Layer 7 of a small transformer language model trained on English Wikipedia (10 layers, counted from 0, width 96).
A neuron's activation on a vector x is SiLU(gate . x) times (in . x), where the dot is the dot product.

Input weights of the MLP neurons that the questions are about. A number n stands for (n - 500) times 0.0012.
n12 gate: 733 326 508 504 386 587 655 548 370 487 430 430 544 595 449 565 527 456 504 475 573 84 352 428 316 547 684 648 435 560 743 487 436 699 827 465 674 500 626 547 775 669 628 560 586 344 598 693 530 479 590 491 267 430 526 635 634 513 215 469 478 546 426 468 555 513 419 417 377 432 410 761 517 281 443 668 555 317 643 637 428 702 331 383 478 270 760 418 556 554 438 228 810 790 263 394
n59 gate: 376 333 485 492 575 433 296 612 521 377 762 872 630 576 394 567 361 419 765 377 475 571 404 480 685 291 655 412 525 508 369 345 389 537 476 661 106 422 464 574 308 740 443 483 604 496 602 516 455 544 363 538 388 329 744 529 508 496 516 445 529 581 670 465 540 396 311 420 336 508 217 621 568 542 596 525 418 776 443 742 599 365 484 321 483 346 557 352 483 178 779 426 404 570 500 435
n62 gate: 449 420 376 774 526 528 407 419 547 631 684 530 602 398 626 633 651 710 334 642 560 504 586 787 587 517 651 324 521 589 302 590 500 295 550 339 221 305 525 390 479 266 752 589 696 538 483 421 690 467 572 491 462 423 364 513 223 658 380 343 522 704 641 672 326 594 378 184 344 575 749 621 290 470 818 568 454 732 467 551 296 366 571 440 564 479 504 466 491 316 448 696 388 466 648 567
n70 gate: 408 528 363 603 395 580 530 564 339 385 765 544 563 412 701 480 578 594 444 599 260 553 496 453 469 536 553 548 641 603 540 262 445 496 465 263 727 611 473 774 492 548 535 472 716 364 433 539 659 588 481 638 197 218 488 544 535 496 484 697 350 328 448 534 297 377 782 622 472 402 583 451 287 650 395 759 547 516 641 607 323 520 301 886 580 560 650 424 480 604 524 524 524 488 715 575
n76 gate: 525 679 674 561 366 555 367 372 533 459 903 475 644 441 447 645 558 343 442 599 302 605 608 375 580 508 341 413 367 578 524 454 671 362 557 551 597 607 816 590 492 545 248 467 673 198 716 504 426 634 352 555 418 375 595 583 464 581 320 407 496 548 459 643 399 544 439 605 638 330 762 367 233 617 558 623 545 467 609 443 447 584 738 496 371 272 358 525 587 757 508 706 667 582 763 423
n80 gate: 578 280 410 510 293 361 569 500 461 534 260 490 442 645 682 906 470 560 568 440 476 313 559 719 401 563 608 588 559 370 370 579 495 586 543 510 557 543 552 476 731 349 634 539 262 378 308 476 838 155 615 307 621 559 379 245 571 871 580 560 888 443 276 715 661 575 717 530 322 247 336 583 448 475 147 776 385 740 590 466 325 406 262 290 642 505 395 606 646 453 411 675 421 630 694 791
n83 gate: 350 431 422 478 674 298 458 686 633 614 580 776 431 547 443 598 644 622 817 517 266 840 331 478 530 557 348 389 655 531 509 438 504 699 526 401 284 539 603 373 456 681 339 522 663 663 609 671 176 584 371 729 108 562 443 393 504 655 551 468 558 522 429 322 358 521 697 285 460 422 653 608 751 411 438 719 426 518 319 828 504 253 509 580 660 602 726 662 562 407 392 606 504 644 583 539
n84 gate: 388 350 436 317 386 646 310 738 641 692 399 549 618 488 445 654 240 743 556 500 472 549 366 539 414 536 309 375 270 432 520 622 587 429 457 754 476 252 438 468 707 512 520 640 331 419 322 500 520 677 766 565 624 601 404 674 157 736 488 397 687 547 331 417 531 376 408 549 749 476 428 580 380 451 504 608 532 306 296 572 437 459 469 456 423 633 492 240 383 404 504 372 463 583 560 433
n91 gate: 295 483 636 589 396 492 431 547 577 368 608 681 551 262 530 371 314 430 453 361 534 556 358 332 193 470 565 586 689 704 437 301 572 492 361 548 471 700 438 547 712 590 331 479 526 470 234 471 372 529 617 583 538 517 244 185 442 404 862 662 388 362 564 613 633 294 284 304 357 588 360 476 144 595 668 538 572 565 358 687 689 513 374 620 526 470 530 342 766 365 439 585 578 373 504 651
n173 gate: 382 550 619 274 581 512 468 737 445 752 445 658 298 581 596 300 493 422 377 492 496 749 474 665 631 663 457 798 445 580 584 496 550 533 293 664 392 647 762 135 462 669 371 390 517 669 371 533 660 626 532 539 513 372 399 513 570 500 406 496 504 550 792 659 224 590 680 448 697 417 278 680 341 496 338 555 646 598 430 542 586 470 240 470 483 627 517 529 670 496 703 344 692 483 264 691
n184 gate: 488 460 500 341 433 555 216 488 459 574 455 454 530 587 496 802 609 686 286 547 862 346 533 601 484 345 546 517 587 676 398 600 423 662 480 340 234 316 500 619 745 241 549 726 496 343 678 300 541 595 399 354 549 488 439 533 292 395 344 618 238 404 496 701 484 567 341 500 467 435 504 531 663 588 529 140 455 297 568 422 470 341 343 657 699 558 318 541 574 606 542 537 488 549 283 407
n12 in: 329 393 235 409 597 652 512 521 458 608 420 382 358 564 426 454 422 393 546 293 391 687 681 570 528 355 470 504 571 475 376 458 442 221 619 355 533 454 403 413 260 312 496 583 412 387 261 468 645 500 603 559 312 529 400 340 394 386 537 573 538 582 287 272 577 601 446 271 475 853 260 622 738 763 462 350 352 449 671 376 477 547 369 450 534 739 191 483 626 227 428 629 492 657 562 348
n59 in: 565 611 464 564 496 496 561 480 610 628 374 508 560 535 536 325 421 367 500 504 605 828 353 698 257 592 570 476 711 436 564 284 480 401 544 368 373 504 473 500 594 484 624 444 439 626 604 213 452 663 339 553 330 533 379 459 249 342 343 525 439 587 366 432 472 324 528 114 270 798 396 492 172 779 451 420 404 561 567 556 437 743 413 508 374 277 492 407 427 605 587 431 328 676 371 448
n62 in: 436 492 592 671 333 561 458 395 508 580 342 386 315 620 548 646 600 636 512 254 580 370 581 410 465 480 305 326 662 672 361 857 492 437 583 508 575 468 570 260 447 440 615 688 625 544 413 594 496 569 298 451 444 638 548 261 172 496 406 541 407 712 327 387 449 306 424 378 724 413 321 572 535 732 674 516 575 293 653 663 570 377 653 670 512 637 650 540 629 300 443 540 301 500 516 606
n70 in: 358 603 480 559 610 572 610 384 545 604 684 489 617 238 581 459 705 435 343 568 545 200 300 606 536 593 481 534 530 329 515 455 611 493 441 286 676 489 460 645 379 597 566 291 395 361 740 420 411 414 380 386 493 319 552 579 576 460 624 665 689 624 560 472 577 402 463 648 378 397 389 461 565 344 364 668 385 387 507 463 379 416 694 639 767 568 659 347 462 425 435 478 511 415 567 180
n76 in: 562 642 692 515 358 552 445 683 551 546 527 508 586 325 592 386 624 588 621 689 776 354 563 500 462 635 264 739 340 558 523 571 581 576 343 484 454 527 557 504 669 628 550 566 760 422 339 315 601 597 301 599 477 660 337 673 587 432 402 556 410 386 667 540 322 320 469 812 445 653 562 566 391 673 496 419 281 500 595 643 461 654 428 410 203 504 580 755 422 586 361 477 539 504 574 336
n80 in: 291 657 187 960 518 509 384 368 445 581 578 619 567 421 509 500 407 589 505 361 655 458 523 589 412 505 523 482 678 364 316 693 185 227 286 472 527 301 253 541 596 386 303 323 300 473 522 434 455 574 758 611 541 514 672 486 549 642 478 505 431 549 728 231 309 386 310 445 389 500 527 345 742 454 771 654 424 408 718 455 550 583 616 527 798 295 603 360 760 592 546 509 629 473 165 554
n83 in: 555 454 589 366 346 617 436 559 568 210 313 462 383 597 283 564 616 491 149 661 128 286 606 546 705 546 671 675 517 500 642 445 621 604 496 358 546 370 504 660 666 432 683 361 521 551 346 389 328 306 392 405 652 385 471 479 373 285 553 439 543 360 263 448 558 431 487 427 594 483 303 428 512 573 453 525 767 526 306 710 570 496 273 615 317 678 500 639 500 330 340 407 496 270 315 778
n84 in: 530 433 703 525 517 635 565 453 302 462 229 556 449 578 369 522 398 575 526 639 303 574 655 521 396 716 335 358 324 351 538 465 331 458 504 483 466 577 475 372 457 432 209 223 380 792 310 616 560 426 528 513 346 621 615 690 180 329 209 623 625 404 363 424 496 360 267 500 535 618 475 548 219 379 642 606 622 466 554 381 500 465 299 517 311 693 433 262 307 283 408 321 647 293 700 403
n91 in: 700 177 359 397 532 374 337 705 548 409 532 411 522 335 421 472 712 582 540 301 528 577 585 433 446 611 407 299 206 643 571 520 338 590 677 659 719 186 391 464 452 400 468 536 376 664 401 364 337 404 375 614 440 375 564 439 593 664 624 426 379 484 360 436 508 643 714 516 435 598 290 462 628 520 702 329 618 601 629 361 434 447 367 379 379 255 532 599 331 596 276 396 452 322 472 535
n173 in: 351 576 519 783 681 427 641 658 641 373 513 547 421 357 525 470 515 399 692 431 752 513 461 458 550 61 392 539 701 437 361 457 336 592 287 683 437 458 442 458 435 538 424 151 670 359 508 674 572 663 391 513 679 646 258 341 777 492 562 483 431 471 295 580 546 578 504 639 708 550 707 520 290 573 569 619 668 582 600 390 359 413 671 329 697 628 349 856 479 545 739 445 496 407 538 521
n184 in: 627 533 441 455 246 393 454 357 428 649 425 666 579 561 552 617 440 435 238 665 298 318 447 474 580 522 583 492 451 429 385 545 444 570 614 504 518 567 634 478 481 354 360 608 511 387 400 562 504 597 532 256 709 481 504 326 442 606 431 546 383 749 354 704 427 655 585 397 580 419 730 450 696 500 405 735 419 742 518 370 586 401 544 730 590 504 253 425 319 593 466 687 500 511 791 585

Each question shows a token from some text and the vector x that enters the MLP there. A number n stands for (n - 500) times 0.0057.

"ement": 522 423 607 518 487 468 500 536 583 556 646 305 692 483 591 398 755 481 319 534 535 450 494 389 673 413 467 426 671 532 365 340 562 571 587 420 669 531 506 556 475 301 359 483 601 333 477 526 386 551 344 339 438 428 476 530 572 431 439 540 493 507 518 458 511 465 433 648 530 371 565 582 668 584 478 266 457 640 523 432 641 325 545 530 447 493 529 465 595 435 407 638 515 590 461 491
Which neuron lights up most? n184

" to": 472 425 593 425 486 440 622 463 503 485 491 540 554 321 375 585 846 514 555 520 609 559 480 588 516 479 486 543 518 425 456 449 518 630 442 530 539 429 424 311 418 425 417 482 460 579 625 616 502 529 396 410 426 660 550 480 454 382 534 561 598 512 578 513 395 401 439 623 578 434 357 597 336 447 557 472 456 566 402 518 593 519 486 503 548 497 473 625 519 509 464 454 599 457 537 394
Which neuron lights up most? n173

"aff": 636 500 619 516 531 378 347 576 553 543 400 521 726 355 466 350 701 395 423 501 493 512 669 524 657 405 721 478 589 534 379 526 384 559 406 406 626 487 490 473 447 496 571 557 378 397 471 498 459 360 311 614 541 498 590 332 462 608 275 542 588 446 570 460 382 512 328 565 454 436 483 524 442 471 466 365 427 539 483 516 585 449 545 531 564 588 551 514 607 372 417 601 623 669 558 268
Which neuron lights up most? n62

"-": 570 585 673 536 304 533 689 357 498 511 387 363 299 573 458 596 728 398 386 537 583 541 494 608 556 370 461 609 620 505 389 595 436 517 493 475 431 562 412 426 403 614 409 621 514 354 510 523 519 627 499 426 441 523 452 407 533 435 372 503 347 432 512 543 462 399 450 474 576 346 554 497 514 513 410 679 494 470 511 554 729 527 469 362 524 482 583 486 292 533 641 673 581 432 472 526
The three highest activations, in order: n184, n173, n91

",": 547 710 523 631 439 554 682 529 455 558 481 472 289 368 518 451 790 628 544 431 638 548 509 535 475 480 519 425 444 493 496 539 424 560 467 508 507 395 393 568 619 473 538 442 738 421 488 512 646 524 626 564 454 566 491 464 552 538 498 552 478 505 577 657 604 459 599 546 343 527 525 311 454 577 577 456 486 590 572 557 663 554 410 508 427 483 396 505 404 309 461 479 414 456 425 378
Which neuron lights up most? n62

" kn": 522 411 587 526 598 476 730 427 482 474 689 423 524 434 437 482 619 489 585 449 516 534 538 576 671 402 384 593 542 416 425 466 612 548 481 619 679 493 458 532 520 411 356 322 559 340 446 591 400 397 272 390 541 423 497 506 496 452 401 713 726 545 493 314 577 356 549 595 487 608 403 395 491 329 466 337 524 672 436 230 528 400 539 557 539 411 484 462 474 722 629 529 377 541 297 464
Which neuron lights up most? n62

" bl": 491 519 664 610 548 451 711 529 532 514 555 382 429 376 512 461 613 509 435 439 386 474 583 373 645 329 485 632 544 211 481 406 533 648 369 566 623 406 423 532 510 255 517 456 421 428 645 613 428 445 489 433 472 420 609 557 534 473 276 463 549 420 295 409 499 634 477 467 543 715 458 434 579 450 503 536 561 610 660 367 461 575 687 314 497 589 461 488 508 767 549 569 360 553 510 506
The most active neuron and its activation: n62, at about 0.26

"ten": 534 431 475 698 359 465 534 297 535 507 462 374 540 621 393 441 623 721 512 459 463 620 617 442 539 595 560 479 430 559 504 736 573 669 448 346 337 489 388 523 670 306 717 604 568 555 564 523 498 558 464 500 500 594 454 438 576 500 384 566 347 557 505 485 592 517 585 503 353 595 561 341 577 495 417 407 538 443 359 492 701 405 720 547 403 496 461 404 582 711 277 388 483 315 266 485
Which neuron lights up most? n62

"3": 561 606 654 439 558 462 450 450 549 484 587 458 646 403 355 572 702 689 503 456 615 480 404 586 504 402 446 491 449 491 516 573 351 570 515 384 558 337 301 647 434 354 533 389 409 394 480 411 459 539 469 694 560 517 473 452 540 432 571 419 310 610 595 755 420 504 555 563 332 501 408 442 320 461 544 416 640 435 448 587 637 448 384 540 445 507 520 524 538 367 533 665 488 522 599 568
Which neuron lights up most? n91

"s": 483 440 717 457 352 532 568 395 515 450 755 463 716 386 582 464 640 510 518 495 513 424 490 593 609 328 498 588 678 435 522 509 462 590 704 294 600 541 429 425 446 403 566 545 299 514 405 735 343 447 496 406 569 558 355 629 538 520 559 548 514 462 571 407 498 452 669 702 447 375 508 643 677 477 456 502 392 564 472 524 620 574 693 603 447 438 489 571 417 403 354 536 519 643 563 481
The three highest activations, in order: n70, n84, n59

" des": 605 589 561 495 511 321 578 475 430 421 524 579 577 489 499 603 703 562 591 467 531 608 450 596 511 361 483 595 461 515 438 449 553 613 522 570 612 462 652 580 445 298 394 573 366 645 516 551 518 514 383 296 517 676 430 446 446 504 439 507 391 396 549 190 601 546 586 605 449 600 461 343 599 242 579 429 521 554 506 429 573 554 472 478 531 694 394 566 474 488 379 539 277 417 420 368
The most active neuron and its activation: n59, at about 0.18

"inc": 471 706 736 695 678 388 652 569 428 660 601 460 434 525 462 468 652 492 674 502 325 700 549 523 567 416 599 463 646 503 378 436 500 374 710 487 651 576 545 663 302 638 543 312 468 677 331 463 394 532 432 595 571 410 286 461 545 450 592 402 521 545 403 412 628 484 477 563 474 419 456 574 394 475 487 334 605 610 461 432 530 567 506 587 482 511 514 585 430 465 588 570 512 469 350 482
Which neuron lights up most? n173

"196": 643 577 696 441 458 398 392 402 567 499 466 383 488 471 472 534 730 651 418 567 509 414 399 523 355 523 436 643 558 362 558 485 581 504 622 377 655 392 439 480 245 643 452 512 533 618 419 370 561 428 423 399 491 484 503 600 540 530 489 536 592 402 400 575 388 645 446 474 440 442 440 412 411 427 518 370 457 550 483 358 513 623 462 609 497 425 384 356 515 502 539 618 498 487 121 495
Which two neurons fire most, strongest first? n62, n80

" include": 521 558 659 490 487 493 624 386 418 544 488 527 574 387 497 482 877 524 554 471 596 435 455 447 429 509 544 500 498 520 464 492 498 464 473 492 440 454 468 503 367 512 509 532 381 488 690 556 588 568 443 511 456 525 536 507 451 488 459 468 475 422 512 555 450 454 495 495 549 466 549 548 566 487 492 649 468 502 440 585 736 538 596 408 532 574 516 471 478 486 471 552 481 473 466 360
The most active neuron and its activation: n91, at about 0.2

" pat": 537 636 640 347 544 298 725 458 449 612 475 420 417 413 436 528 639 418 657 671 334 572 484 483 546 565 579 393 655 334 447 572 540 608 449 649 569 530 670 409 352 475 568 387 525 458 519 632 439 518 467 542 483 507 476 413 539 395 453 537 396 537 333 212 597 476 501 642 461 434 517 458 323 406 413 353 566 529 458 417 455 399 354 389 545 604 597 472 413 557 512 417 542 607 539 445
Which neuron lights up most? n173

"j": 670 671 636 522 520 428 612 496 373 518 394 490 472 463 566 521 466 292 690 432 547 401 614 483 655 473 380 756 538 587 267 609 497 495 621 352 491 398 366 437 511 677 527 480 186 674 431 585 750 344 351 631 531 395 514 364 602 707 548 526 566 589 507 393 583 462 405 609 552 617 552 445 571 535 425 462 593 361 538 506 496 704 450 421 682 581 508 523 471 523 389 460 467 502 614 628
The most active neuron and its activation: n80, at about 1.1

"0": 503 553 678 456 395 482 367 444 505 427 493 428 583 437 419 574 712 678 450 510 597 590 391 441 529 411 467 529 580 503 465 603 268 591 535 297 565 445 390 500 557 381 550 406 308 457 588 449 465 434 482 669 536 466 495 581 549 509 495 527 301 636 511 801 557 464 599 578 432 607 429 417 369 411 607 454 604 402 506 478 641 486 408 632 460 505 577 465 515 417 552 614 561 502 540 568
Which two neurons fire most, strongest first? n91, n70

"x": 585 338 680 506 641 588 404 319 612 549 530 522 476 412 505 654 704 719 482 507 302 482 582 527 562 580 400 519 508 691 386 303 441 542 466 443 440 343 485 451 435 578 434 480 448 484 519 663 449 359 522 417 406 527 435 405 443 485 434 358 442 529 515 339 565 493 444 518 434 539 538 485 499 455 632 166 448 394 530 416 467 309 512 421 506 568 359 668 436 381 579 435 605 436 543 500
Which neuron lights up most? n62

" October": 670 581 593 471 704 493 494 578 526 486 315 435 363 501 361 448 613 623 434 365 461 412 458 663 511 458 476 290 683 526 453 563 348 498 388 451 638 557 477 462 455 389 585 294 622 593 638 611 563 521 493 541 424 583 405 583 468 555 415 697 501 744 434 679 536 519 567 417 518 572 424 614 502 597 472 233 508 460 454 367 665 608 421 662 480 457 433 250 554 406 421 585 566 379 576 299
The three highest activations, in order: n62, n76, n80

" conc": 476 790 647 451 400 411 790 531 405 546 512 376 468 473 427 513 545 508 641 490 359 532 616 520 660 434 544 464 690 543 412 619 323 609 532 494 731 757 641 488 418 677 540 475 469 704 390 499 273 587 478 506 542 484 445 347 549 462 430 547 434 429 471 354 523 552 473 511 480 502 378 647 429 432 477 317 542 524 464 255 561 658 386 437 531 632 408 500 476 561 557 530 486 597 453 503
The most active neuron and its activation: n173, at about 0.85

"d": 434 432 623 491 381 420 623 459 660 450 491 490 403 480 576 348 511 533 554 438 333 475 763 552 538 211 382 290 812 519 590 694 423 424 539 637 442 482 356 449 321 564 603 470 570 594 410 410 560 354 528 655 728 541 562 581 565 420 524 415 495 462 751 499 371 513 631 481 500 494 614 482 499 406 418 503 523 338 515 565 433 481 467 472 456 557 422 482 701 588 343 401 765 426 382 455
Which two neurons fire most, strongest first? n173, n184

" T": 415 403 820 330 426 458 812 519 497 569 517 353 494 509 618 505 484 533 507 496 401 496 513 434 356 519 456 559 435 429 491 587 422 490 605 449 609 601 207 348 472 475 513 574 571 510 443 559 488 493 379 411 517 517 648 517 505 370 367 557 596 474 631 378 574 405 348 533 595 711 492 548 468 522 463 454 555 638 490 540 515 621 425 561 435 381 402 495 495 397 511 510 532 491 480 376
The most active neuron and its activation: n12, at about 0.61

" Government": 560 461 669 456 496 411 465 555 403 646 514 402 611 450 500 352 760 490 408 526 522 521 447 378 563 423 425 405 605 671 429 641 385 337 417 588 552 574 486 429 495 323 404 623 577 457 556 490 328 472 325 612 439 417 459 508 514 377 447 534 548 512 596 450 564 597 391 560 544 422 469 272 459 408 623 375 446 455 547 645 709 447 412 561 346 522 539 483 497 361 429 581 537 451 610 466
Which neuron lights up most? n76

" Hol": 462 661 501 651 582 559 650 291 617 545 520 255 583 639 614 478 553 585 324 576 658 452 605 469 444 631 487 402 368 396 406 256 623 588 568 428 556 661 408 522 474 497 637 442 383 579 564 744 356 537 446 616 534 488 638 507 470 467 533 458 619 536 474 341 618 451 560 429 513 479 613 383 385 562 444 576 562 467 662 476 383 346 440 453 437 662 337 426 277 519 512 343 562 700 372 535
Which two neurons fire most, strongest first? n70, n91

"art": 556 556 606 532 385 481 366 507 422 487 592 309 499 268 605 471 677 468 478 666 399 453 403 540 666 544 450 553 657 477 524 463 491 425 506 482 433 427 436 575 524 557 474 277 302 581 444 516 317 349 595 483 484 401 701 430 517 512 650 482 443 495 492 362 255 251 448 519 544 347 615 403 411 602 442 393 614 495 575 472 485 428 531 734 460 483 594 482 350 327 347 482 409 596 449 378
Which neuron lights up most? n70

" they": 492 434 620 462 594 482 505 392 406 346 553 457 693 480 384 662 760 491 517 490 535 691 572 576 532 493 533 496 529 472 464 512 521 720 526 587 611 469 341 480 411 460 424 414 382 579 549 527 479 457 394 465 518 650 443 493 488 444 455 571 568 515 678 444 361 504 362 584 455 483 480 504 407 545 535 601 256 574 432 543 777 626 514 510 524 458 444 575 373 429 472 480 611 528 452 495
The most active neuron and its activation: n12, at about 0.14

" others": 548 536 560 454 606 534 497 382 436 494 589 469 714 283 489 541 794 493 529 469 613 630 454 530 598 450 408 522 589 543 495 461 484 466 496 504 616 436 502 560 439 490 449 498 295 414 619 510 362 441 358 519 541 625 564 461 448 461 471 492 607 468 554 502 263 470 569 493 426 297 414 457 482 528 512 552 317 553 391 604 693 585 581 493 363 467 516 516 316 449 362 458 580 498 517 452
The most active neuron and its activation: n76, at about 1.1

":": 623 461 649 462 487 508 586 563 477 473 475 281 314 649 474 510 754 525 527 526 586 448 548 404 467 423 634 541 605 472 458 518 441 538 473 389 361 512 264 519 393 416 448 446 363 552 598 498 758 613 480 400 524 416 482 561 514 569 346 460 405 580 491 585 463 419 507 534 437 495 515 493 629 571 479 684 495 566 588 551 738 434 590 660 465 630 496 410 427 451 359 564 581 542 435 463
Which two neurons fire most, strongest first? n184, n91

" people": 513 476 648 435 567 501 648 494 391 577 633 423 649 397 447 387 826 550 567 571 526 590 367 488 555 402 442 373 548 481 574 532 423 492 554 581 602 486 373 510 523 412 443 608 386 408 466 454 480 438 457 449 419 617 526 592 521 493 457 333 621 448 510 469 412 458 480 480 460 531 370 577 603 471 534 548 389 434 440 529 688 616 526 539 513 494 578 464 395 564 454 505 543 566 580 396
Which neuron lights up most? n173

" by": 598 596 727 455 592 353 604 517 584 662 442 380 525 558 467 515 660 602 458 439 330 559 599 434 428 434 565 543 607 516 400 544 428 579 457 439 473 350 373 426 443 387 523 500 377 350 546 556 783 757 516 452 492 391 647 443 458 492 414 495 527 660 632 542 619 525 440 554 392 402 556 596 652 501 342 536 694 519 431 564 713 508 619 622 380 524 451 454 448 530 511 453 405 420 442 491
Which neuron lights up most? n184

" ch": 494 551 751 405 492 353 702 404 560 701 612 504 394 405 486 659 629 482 492 384 390 606 609 386 517 406 653 576 736 325 551 520 416 535 454 574 586 568 476 456 397 682 497 461 411 464 460 322 435 396 453 643 537 492 304 530 582 476 298 607 613 521 411 421 437 436 381 637 568 518 547 317 520 391 571 397 586 545 610 437 531 589 412 559 560 558 453 312 499 609 545 491 648 595 567 509
Which neuron lights up most? n173

" year": 627 517 659 515 643 484 506 458 543 675 643 418 616 511 501 317 794 487 420 558 396 501 502 559 674 429 396 490 487 383 502 394 543 526 447 433 656 618 461 501 463 459 465 389 513 429 460 400 535 416 454 484 374 602 695 451 535 455 532 647 553 549 619 513 574 551 608 601 435 449 442 501 281 545 554 428 471 511 493 428 651 421 555 650 449 447 484 445 582 379 402 590 533 480 610 389
The three highest activations, in order: n70, n76, n80

"ents": 466 485 649 467 510 600 537 470 465 595 474 514 648 323 489 525 805 547 557 471 617 598 480 549 604 549 343 377 644 702 592 508 556 438 597 503 633 552 433 517 365 361 564 552 515 600 554 497 390 554 467 610 558 559 463 493 524 486 468 385 595 445 642 454 275 549 458 457 448 458 441 442 585 554 488 466 398 446 333 574 668 438 630 459 488 508 526 494 414 367 495 486 552 568 608 473
Which neuron lights up most? n62

" open": 512 681 695 453 654 462 593 476 551 443 530 552 514 296 473 718 811 483 420 562 379 505 460 516 525 472 505 509 472 526 514 479 480 550 439 541 497 585 551 517 537 469 660 546 378 505 568 621 529 374 369 577 561 455 521 518 438 444 344 549 497 440 326 537 573 454 605 466 596 485 514 448 395 436 546 514 531 501 471 464 570 515 439 350 475 545 442 475 648 590 503 504 315 360 442 362
Which neuron lights up most? n12

"7": 481 475 411 504 492 322 416 284 685 527 499 315 627 601 406 414 644 527 557 523 369 431 498 585 386 501 455 405 480 536 234 689 405 501 523 351 463 404 618 621 539 329 613 502 365 484 553 462 534 522 513 504 690 590 474 454 520 705 366 515 488 749 436 578 296 510 562 531 501 637 412 320 444 500 635 257 563 519 647 490 608 544 572 592 644 476 470 506 537 472 303 644 360 510 646 532
The three highest activations, in order: n62, n184, n80

"ranch": 447 593 529 566 349 405 437 611 703 307 537 228 536 347 626 503 754 441 517 520 320 517 581 455 594 504 555 400 620 529 422 505 448 411 541 349 557 586 514 431 637 395 651 528 563 598 496 524 478 493 481 370 542 428 564 363 447 404 452 578 422 492 492 470 488 381 268 466 444 347 531 396 391 668 531 385 544 524 473 510 668 422 553 504 639 413 555 320 409 579 360 503 562 551 418 560
The most active neuron and its activation: n62, at about 1.6

"ember": 628 768 618 499 874 439 510 751 513 530 344 370 520 573 577 410 601 510 400 583 345 363 490 383 536 489 523 537 557 393 483 536 544 454 465 505 396 545 556 433 274 306 391 492 685 539 590 555 609 512 439 654 398 451 616 540 454 604 449 667 476 481 551 503 674 440 297 521 425 301 481 605 387 630 425 340 620 457 651 432 701 474 545 562 476 496 384 441 624 586 502 552 539 541 341 469
Which neuron lights up most? n91

" of": 457 640 694 468 525 276 659 456 471 614 366 489 401 535 487 462 787 519 418 533 442 496 530 461 505 413 587 580 613 497 492 477 396 526 440 584 424 435 492 547 497 464 505 560 461 436 478 539 645 707 459 473 364 504 647 588 458 571 391 537 430 610 532 700 617 425 556 499 516 398 508 527 552 438 382 499 570 576 569 480 630 418 484 417 385 477 446 404 548 367 475 467 402 443 475 486
Which neuron lights up most? n184

" American": 450 519 754 574 502 475 427 584 415 387 602 396 497 545 391 468 760 610 501 547 373 508 464 400 510 533 503 520 563 520 471 573 523 491 560 509 506 451 455 565 340 467 490 467 465 631 569 426 441 537 257 495 605 431 501 569 656 381 538 444 556 644 411 471 497 528 556 713 575 531 526 264 494 382 659 563 486 457 620 681 668 498 445 649 527 540 554 464 402 455 448 504 605 408 428 459
The most active neuron and its activation: n70, at about 0.63

" S": 510 618 842 368 480 553 669 487 389 379 512 344 535 453 496 467 446 529 505 293 491 507 516 510 439 473 399 629 548 347 558 508 511 424 515 483 517 449 172 362 557 492 475 421 425 449 439 624 379 554 447 425 541 670 501 557 314 504 421 382 593 447 523 298 618 542 429 568 471 585 470 541 532 496 429 513 439 447 478 489 660 425 466 417 370 467 417 525 406 425 439 467 395 449 604 408
The most active neuron and its activation: n84, at about 2.3